Layer 10 of a small transformer language model trained on English Wikipedia (15 layers, counted from 0, width 128). Numbers have three digits each and are written without spaces.
In attention head 0, each number of a token's query is one row of weights dot the token's vector x plus its bias. The head spreads its attention over the tokens so far by the softmax of query dot key.

Query weights of the head. A number n stands for (n - 500) times 0.00064.
q0 (bias 0.010): 467446606417302770555616444670516619528446447464253719500500564647576455757419631371589485480351577412464477626475338391510467663523540541367447500514439319545426300514372540533698623639500539352433380578450577670518578149650313654553727439431470375507372601619601469462605453389650466564381397467476507440584493310211476521635641514331507332480439507369500503700401400619446765536500
q1 (bias 0.052): 766539295351464637359334392555435426452341620442311387575843364859480579377607378692609658398471607388787522562452431527431534849419412492321342250382426405508559504407400914541426599686534632448637602657578520678557306465358407489599553581410689421302508579376410657476471386361458606552508570496488540542571742523547496449476171692520624436627594580327381540390634484572353488390637
q2 (bias 0.071): 511489206398559504463589522622493338519329351626493589592357445333599448393387342504504512168473543413482451783446691438582550781503464620390661391584427426496464343478629564244413404410402661605711588248385478628261475580709435680454316396328342596349493615293580544389465528614376563429429634577331452557422751582493716614406762712504488563524679414440486452467394485537532518401585
q3 (bias -0.043): 652457335321585585485550296460308547307542318477364543635538442193756404353438533549601579694608475445447625464513511576496299360428355486468472554631764460533657574518511429416457469676582403668297338530481198451606518671511414591578592468547493533444404647478336507463634362382730605442611483444633615642618662557485679449370396373708700481458473500302432247676457518675547374693280
q4 (bias -0.244): 523676485780629442597693520484414672330609349451511488543349475508803559719777422330465407781565326566268670623524397558632462716493602473383563519589404280425588607385454530541681549385393270603392433365443535432504227535508324670496353718450571582364641747527512268398659598439545553332413584489492187432296688617617384656500294454570578504582508532420371629488349465540550745399381
q5 (bias 0.101): 414398651393380441637343610564538789428546375488697729418504622526582432601239724465574399636496439271407323463568533610576647459476547471385464544552393421839336572588405355475456582478429576572852694759361504573450673400619592607367601431348629478756362522423449341459461540554589654543489521539368704561568796399559344563569587230500382560387593549473478582269533418394569639335555
q6 (bias -0.164): 302775618453397241567379512655482803336455255376573074291550544516476584393555425406719624489459416545580451414500674975492561381656657399572489649374664496604666516519419189477675310438582568581366462439652341512553621524533313511538521577315685631338600532395475315464463645455518628257544544673558584313476444275303500397472436578587558384564471532573592599737493579388605453458408
q7 (bias -0.042): 401543394707611617814678429478544561560542724416525667324569534608687300614390592626609304599519692357282566511635622587493493467672429387525335467438460522622504751601432335546373581291528358582583560553385456636694413504356623486610458540727623437202568518308327540408315461469360583477493662392568340575593378461394412654526567766680554437483431175590393389298493438429558504482566
q8 (bias -0.108): 405389518395561364349420604409503519707445789567456380523778599347402584432358371347627434438488717625525432358403711388628639550539562564719384305538272561397423469575430338558500437459406477473574150492508485255578515801637526623551472608357602584492518565534622357386484610756577381517454241648340485372584378562523372757493566583564384588669697473426341606538456871515429656616540
q9 (bias -0.144): 281553467578430496622601336249525572317444441564500341473540668722738368573637715524283650785443746398636577599411432489236437666395522352429419531446530388570574414670312657482496371617520602637370659437500434761544587550230386500663396707676537423319493562625540301191407466476483625459555626515357375444469531630684239500582488527327820278478604535421635458423400473574545372426496
q10 (bias 0.077): 243439422557675766423748739516379682520704115480428545743707403676323543477366562568706597634727575540519511698372273595575586523351552618470463446408420446660292433386383492504767565652523378457341741551669500437308435216536641393586512466512382574429421624687569289574524631468438410541390710390398508519586430478616565546524512577377565551430323602599440512670535288343341261455472
q11 (bias -0.003): 424471255521530357761279409602386548660387584641452599489504210435665568662658605531637602518685529670371564585555614537384572410307602822554400385496519440538391412533570562425474410515564473683365590423543602354477367470531640542442606496366719364473255406740367250609473638500307534487470647625665523623345545565567526470331595433343622451332216751381642376361392403470463323374378
q12 (bias -0.031): 313373504705557530645483664268668432557475521639460380302266289689516545301477472408784328578530735423570311664505480332590508321375339640668655649431456573602539739520500260334464508675361302776429469512550378483521261492433596680598445456734411602371528508400580428394449382483640475304430852565480562719626671531536480508468446592819325648411668344417484748528227621504536548488462
q13 (bias -0.157): 615328362430556563476324496224522461181611480583621395500521218742552576400626377545484448504559674669599292543651445645808477616493762586531397389361453216661654654355465663462685458570490472528484462512579271414381347639488735430569662434437481580374613624449728460452504566446592597367318303504504674616516576465710441269525208417714286678580653593492411548452378397330344340232605
q14 (bias 0.024): 586842457335549487468479389402593384644622512352528444253406428426670753402261472171364725527308520469465585472470595504504340631553351203179500709609568394406557661520302488636736411345563492508779570442698373338559400629458460579703581428536403696400540533400534335386351516483504266482652625620568607504651635492650601512317682432310855566488635339222413606508511439504607408368265
q15 (bias -0.010): 677429673577473528709403310477437538438627547568776686382512496492397531519621561472504434526680537536592536413677657655245559450607685489537522424660515600292299512319608414427666528342608551539284559477488589555299609337488410387327584485458515600555656638198512580385256681710683486426527225467534612160554700548412291508588477697211367651616440356555377404584469550318552380331584
q16 (bias 0.106): 510433474399600653633478619576560578688408524486372518438659430577401676369436356439337429457410513471424503571517581486699464286307467531606356401325660269673489224473406376510307658483470647377359470486643341683404510630496527643447471699442612707412567497330873524541407440422634392585472388608375465490431559400342503551512696677623627510441489566437507469548556459608335706381681
q17 (bias 0.193): 595504402674524396625566508603467365456443348570523284457698518683527385303562406353562684076620569578700522562433589298527530690305473710432695555465446460718597584585527393462395438291497548540427629564520583544711512469455372522523652512496391377657278393512369602701282454627427595593476254567415476454179449603335383677507540633465479560493353240568473922748500638680593465462819
q18 (bias 0.097): 455496553593802679357553461530422566521286521425620625610341760594403360487571420925638367622496451440577753317232326533480589555405516621537605613580642475696414487325409451427433487496355599590522248509364657500417567345718047637398390545807282483712566564579359458504390390605358568637547164291661513549594504280593664618571362496614709431416132809617492390711473500551421496455540
q19 (bias 0.033): 363600372704741467663388428482435626374748365652539467540361653773319397651463717417329587615565191345182572583619197478342654317388358399491559667676658393509276437618522285487487791374515378405686572523610366518591753500614605570368523318623615611114487545649703284682435436335681568519397645567465419307357847598443394376473301355787659639298670360373513482482659456253678552432341
q20 (bias -0.195): 301579468547292402458584449225376649543627483315438656643487429573875432606575424469083473646354647496427600471717488791553569407528606400374508291492558356564269590218521533601450429243449693397699472720535483578509550546478782344618421698626407585686352250542676437420650753299519439370650389588409423463751615345828508420563491295735567307584684586276373466458420584543699612399411
q21 (bias 0.003): 636425507530569450424569533427183482309519754545567627424568470500442423475476649549787665497740584534618617414447589532388573620520837547577545388280625595427410670471553408708411269521378382648671500441489504277309568716560621436521348575554444562515348201593538468318477236267513471586522368469607386402233489570442489518510282486518458305579651382604634638562572514544475411545450
q22 (bias 0.161): 593532770453760671775558477407369514411877491548563583532379586551629472176577426720523515553456647326752439545461428423500464611751549395513320514505637625244520575595599321566859543346456552570410345726701235424581241317552464402429495464528531620420325143768260440602327571318467454751439384535604738152495648607560573716406589660385316467268543224472285495684641196453360518283083
q23 (bias -0.184): 595698699583370323389414378643559441352473496733605454732717504243624392560392307299283360554559775439422341700542420508429384530928608326546397393487670444535657356894756533496441437538352763754407405443379582738575695590487762584417522416470624396319387427483437359431433550571508341466561331496260631488127483587560342298504285500599636404553518478324663353638616663487433783558586
q24 (bias -0.126): 215520559455272560294658479301474576225689364551552697593572534496581145406269626374167531679628449281617515388584314480598422105572649500547485556500793390345692760588710508492608551400448570591500640504428333550504488452592767466676568381528554512542575577464360419553547453315486383407397716458631644422471504312686439601453269468581782307519614475430674553759467545549540313418615
q25 (bias -0.127): 263554605305425657721344290563450323468581746516366587492279493678325437457507598427519551376389265552650426477424446546560526736368731558726578492403342516401651273615336401283469471504554619544560417484569614564363743554419565446560627374473451245296595516492512415288549595476635553572504478526703682250488315511231383652569424861371426500537748655604717629480496598385278584417533
q26 (bias 0.089): 461584520647352574594504571660636424512585808645780296349444683517692405418534484695504424378156619473425570637365183217227433331419575544654500744439589570574386363371524799289468607464373392467382370646551269605344391463424581352583662303406492504647301488730252411287744472674387489601757420547596400472562241575422345508612508431496474587399534592718520673385581422471444633386629
q27 (bias 0.028): 432612429490537578537484440600334460474309672635442196378504493530732459611545305680642476401423393608489353434532601664621685511344700522461412390724442459660389271424324554507544431706611827639659429470443433428614464441412239695443415551408486541678288404409604478574469550393464659487429334731370713379348567603640467364467331628533422407637672601677715400471404633433475569627422
q28 (bias -0.149): 395394310582682623732343439553515654753317639525567500689424365317476492472293653554659601616352793687527504365534650627570523443511769548854550568396385419484522246512716422627413344540337713336364647315584553599342492348583488511457197429520631492541575468258441360561609480567357486479459289381563610336532476461372692267550307472340674606783174520615406403617439528529630528442623
q29 (bias 0.011): 656315700427614672384444450405670685224387465417526344406567612485364420587599391559246426467472365639467410440523485537347184371394467481387759444447604682382565404481585577377351630641497162377415366442578796519547530639621303374656551574575294527562728401329402541447658500723346612546389486536659523544717580628481481447537427624492504511522261531535662545243537526722419563359544
q30 (bias -0.020): 679470606377679569667453524596538530549362545428359315486550580441339541672615476696537399668414351633342477351433493645387450648551414679421438320353398541313264284483487717379382421668441350549620493511375576648387514384589662490460457396493654510623376490493289527397561487536397518560556478533403556407524552636469486438712640571189402622304397695567690328586454479500389527651468
q31 (bias 0.092): 321431333675562622451883496434314561609273542642831557488448696408710475450693310431500235508326676230611355598394658431564504695620468471656508369516545695508611538646419387516659483415553588551500568314689442593445533377517829672102388330562722463309613496378427549438517432560324530573592295512310475680604787492578496554306273410418726429382384538407524653521459500433549784456548

Each question shows a short text with each token's key, already scaled and adjusted for position as the last token sees it. A number n stands for (n - 500) times 0.0028.

Then comes the last token's vector x. A number n stands for (n - 500) times 0.014.

0 " F": 407559501526576424660456724585387499438561484502499424509407531479402661428670495584697583592408
1 "r": 597497305544718321645369575830450504442567244417295294567387672505280711608766477652737599703349
2 "us": 566424372598727468700547592721434492529718435459486258442642644454368776675672519510615555625366
3 "c": 507410358571647362650552543614460496446606439591460315616607648520355649834592447494824478577396
4 "ian": 341417330621617379728505634594413521632770499499458295427428615489358569735566446558638580438452
5 "te": 415408379555662490760525641616391531732806455488417332468506796484342765774565471655666494449349
6 " –": 373533502581613316719461659589313594625692311534456389453409545558230669467652426682692595655381
x: 454477466577422523594424455447450459478557360599481411449493487544491561606518400388449560329586411331529341368192565438502531552498491487608440539511579597538461660412557399534332399537849665549572447598451475591477510446459494611503563673399505471528460582530575513515485545527502511621460442485536634534535468591687475472080434358477537540702414490557509607383557501394487434564538
Which token does the last token look at most? 4 "ian"

0 "nd": 401558499527581424666481722596388509457561487501495426481415530479390664433672489572696585586411
1 "ro": 456436391554717425698455484731406589599603407553451331486557560628430714737668508517634541621354
2 "id": 339521422496770337828605568842336586622687449649376388429458712594316714723642363612675596499370
3 " m": 463407588385737256655454814560399523641615295570548468476332553488231707365600299570859595614381
4 "ob": 556325561617773248655574742552267395650557489482518457277356540403330745564555414505594461472405
5 "ile": 375305368682702328828567715582328407688618437570454409253456553465371766665502396578650533398332
6 " de": 342313413676683340766451651638433693533577283567413398546516594495275682471523328603678628626336
x: 615390238620482558494436498265581466415459469536693532413480390516687420470579510389620418325651350458590503528171478603381520391531551496303398467397487680431455565376416325551423556364657492492439475561478513519541581448532488491706517477270648620534463533571546580558612573607583700565515624575382500461474524505534478450263394495414588446542449396511516454581754616469572559647515
Which two tokens does the last token look at most, in order? 5 "ile", 2 "id"

0 "|": 396563520530575415678449729585369504431569505526510415470407537464391667418679486600687581589414
1 "\n": 475589530461669349795477726661282573361628538617511373402316552508355716471749369756835553692403
2 "|": 446553526544673219804504731697294450434644592659507306343340635413340730442765412646738582656357
3 " 10": 582460394604704261744483680652346487445601550575369222429225605416385727535716355584716711810303
4 ".": 598527380621698243804499673728499468463572534531399337525363519482396740475761391601670628702305
5 " |": 625547455476696267713522675769468397549575617435421345377328530455328737544778436638636558649321
6 " \"": 605548367463614331783535696671390438517594367500537328533395533390322713419758467689735542726323
x: 442509468442450541412437423501530597502417465494455496559686539599503703500452532390687564395353424579518491443025603678479545458566444440448522632468596663349522587462384561558497531463741492493659480526641362517508379558629671616546507575437491500464406446554429515384589270562405479530412578624366323317501449573463465507519375455523405509558322369548573636453774450436317465528497
Which token does the last token look at most? 0 "|"

0 "am": 404559501528580427676465727585382498458568500502508423480409536472392673439668480575685578572404
1 "a": 299358474652598352723390716616287301668680499520484263283540686502238803831681415503720696475301
2 " N": 415442582372669371614412738588302416644679181447615420483339576499194673505662474609644743640296
3 "at": 508400514346786337617656578709348399631610355515452417332420724520254724603684552486551559456358
4 "un": 404331417365821394720653588716265367726692424461444369253500769444306666602604550568547558435360
5 "g": 352414487502758353582550545742242440759679417460465379358513772541245744750538478516524540485422
6 " |": 342522681503679282660433732674229493586706398622449396283350579603272758536751411709660480543407
x: 524523582538419603558401435458154403486518536571584503518391395527542478509520537502414404401521621436394483552251630453556589491396441603481611533380555455534472639407583514401442451556806523529569542500459526497432471552432347541432495582361509521517530529417557575486482284596689474606452535506395471441455561636510548561143499414468568499626532360493633538550644455436627606484598
Which token does the last token look at most, and with what share of its attention? 6 " |", with about 90%

0 "7": 390556506544588420682468726583381504453570488508494416472413539483393673430667464584683584594404
1 "9": 265355492622740250797503779629263434606637618600431334327344640616430788627628329548650616547362
2 "19": 341402594645697297733516717576255459582687577528439280421249719565291771594556335570747553567391
3 ";": 351503545622626258715483757636270582535628535562456467376188553678328692553650388708702489497290
4 " N": 394507507358618325685503755676257511611587262381523467394227581529136667402732508632657624645210
5 "P": 539369372475699245653645771728307548651518386491593340421432629427146676487745568532668506574411
6 "_": 549291439605736210646575814659306387617440483499521277545388616471187643460618539503596541565460
x: 432438513592609514585247456504350273630518556517502406437512549747502495363538388384452345325563564372490485656183432529413614452340509501610413693521496542589489457484478445524357408569680285508593502503575612622666563657632424543411601544518535603476385564513493549470680523488413387548584523497517370459735456548517520407491609262301547425469402427463460487447725521503445653603741
Which two tokens does the last token look at most, in order? 4 " N", 5 "P"

0 ";": 398559519541589419683465735596378513452570484511499420479408536489388676435674480595691568581397
1 " per": 524371522586764311753636597657462646540513489520449355397457629445237621316540262606748514727280
2 "o": 437419539682729412832555582628419473518599454622546344382518695486273653594558310540626639512325
3 "x": 378362443666754393767601537628434588594603494521477341375600697512356665619588322565767589558311
4 "is": 256379513574738349776660738618293484598756567638518353334579727603352699518559299548719477524349
5 "ome": 344453452525684384739723698551309483686776435653612361357453709526305737496544396611698477440379
6 ";": 387558539585609304719555747616237551581696387624523525400306540624342694552633397726659477433344
x: 527477484638483410487376595405306532667533587534578213404356385468385567470441442380631402441567619368517414423238561517509456419585427597428516447509603339623484496466578470517481339498743606448588573595441617573549509491354501430437590749435468475516491481481592611564553502549638603625458446579596528389574645658588586416161487588552553541542544445311506547444605400489328479481488
Which two tokens does the last token look at most, in order? 6 ";", 5 "ome"

0 " N": 398566515520580425669467722593385503449565480493511428492407532471389659421669486582692589590397
1 "P": 544386403492713257612608757687313541653553357519601333471457610393185680488753572527671555577461
2 "_": 546275462600753245629550819645312390603470472512528262550434617467201681482616540495593567571491
3 "9": 342180369685800246722509677637252332647515523526343203369508637491338686687529373492617565467453
4 "3": 279195456653820214698539730602270328650565528494344240363458683570333710644529392527627571488439
5 "2": 248247479631823231700481760571265373668646527480339250332408736578312742658533395568674573467438
6 "10": 268285559622781256682468742546258405642652495523379263426308729570324767646478412551692545428461
x: 481408632560631503283632597362453543694617440536647518391516532489436551328605365410465402500666425504502567547265631434540516478500405599470627312419532488576448563515508420565497475469754259464576398463512462435563428654436513538451638683409414575518502497489442524459549402600373314524566455650505591603460691599520722541305571251481643422313617250452458559463601506362573473377503
Which token does the last token look at most? 4 "3"

0 " |": 393564523531576420669451727586383505448561494510509427475415531478387667426676487586678568574407
1 "\n": 440544567526676324813459785682270561451656472589517373320345520617321764475800346775804530675332
2 "|": 435526553544649259796487773681269455439627556680524331350354626448344743452784415673723562650360
3 " 3": 633378443560726267764469710641315443421547534591399283454258604440386785503732366603738651792338
4 ".": 621486389615709271797490678730464450449520482553386355515394512474421763447750408574657599698331
5 " |": 651512445474701290725540693767448390547537572447418358377364525456341743534784442629632533640326
6 " \"": 607532360461618347787540699673375436506580337503530336530413533393319715413757470687723534720323
x: 435515472437456538403444427508524611513411456501463505569663538580526686519457533397693570393362399557521501448025589664457546448564455434448530635473593678340536570470383550556485536454741498488656471539643379529501389552648673618526502582445485494472387444562427517387601267555415486525410568622357303306490449579456452515521371470543395493559329366546578631455779467443338473532485
Which two tokens does the last token look at most, in order? 0 " |", 5 " |"

0 "00": 394548501545580418680469735582376505455561492507502414480408538479398677429664475580682576590413
1 "13": 322333526684740284726516803609246359631625539494394272436296722551376791586557397577694590516434
2 "6": 269363524650743240737502815615255350644678558532448305371296756606332812629552353560740612508423
3 "3": 294341560613737249705509813567258376600676535539437365384291709627351835607576375570706609503427
4 "0": 312328536631750223710444804561245446610658538526458329382296724600342858612552368555752568460484
5 "2": 324351561580735286704480826547269404604694528511438369335300750597303845598577370580727561462468
6 "7": 319354546544730296711491798582308412624685487577436378325307746626314807601549343536716541471443
x: 491456567591545470344652531534436527654462356546551493519481517468483538339591390441485380384540560545490517407201681359560512486417543588447614295341532404524410596505556449648528425516724379399542422477565497425556482662443506565431680692397370615538482414458561479506554571567428410616601353628622646636561602481600614565245560367450592318320486310400411503556654552406569553334574
Which token does the last token look at most, and with what share of its attention? 4 "0", with about 30%

0 " |": 393564523531576420669451727586383505448561494510509427475415531478387667426676487586678568574407
1 " L": 495485521468664325639463702669366540461568275481528333376329589434069727448711480624777643816199
2 "eng": 563668553470678369646649528741310435559582506349648365491386718435349698559659437480561609567397
3 "th": 500547491563616416585748559773339492620662448521644350356288690521382769660628565472708530457509
4 " |": 423592579553621257658610713668255527606639406515578457345292613609344712564701398643735441418469
5 "\n": 469539579553615324748481771672228605451643465625530440316274513632317739490757359738798537639383
6 "|---|---": 551480700725723314730464718655347560566633624505457318385196571432386730543632298627780458667484
x: 591521696523444746403312547633373434647589512488574565517548536481528450551520449461546418431522552311547417693242742472438539476510561507423324619530365503683674476519372463404497566473629598630574589425503516358465570429552395453451404450175290574711464360338368533722390612392494475412418572508495518397529549579602570516363535409378709526556425316624531587543580500525468495492618
Which token does the last token look at most? 0 " |"

0 "_": 398551508536581419665464728575390496432542500505507419504421534473396657418660482567674576582417
1 "00": 408296406688746209716497780656205393608499570460471218484385666500350749540591410557637563520470
2 "13": 338332497694763273671550732590283322622594524432405250504353731546343742632496398562693576444471
3 "20": 374366525674717271712522718583268368582668527460455255513251801530251779649499383598733547414504
4 "9": 331336487644711301736438760520276387587689527575465366456278741583349798674524340581720571442467
5 "8": 286314489572715297730489782536302390628714480598448372418284740610356794659560331562737558451460
6 "9": 302314522583725276760446784531276385614704506609442403420285720599371821687567336563722557419442
x: 479459565619549507305654609401474568629536404503584507500478514500414526339518330447528344405579575525529526463243686391577473486475473544411674280335513398478348590455487479563553413500697396438617439481561464454567514613407504541439645743470424585596466417429507557547539467555445396605551329656654681551555681477605679577244477398453545325356438315442432516587683539384514478375607
Which token does the last token look at most? 4 "9"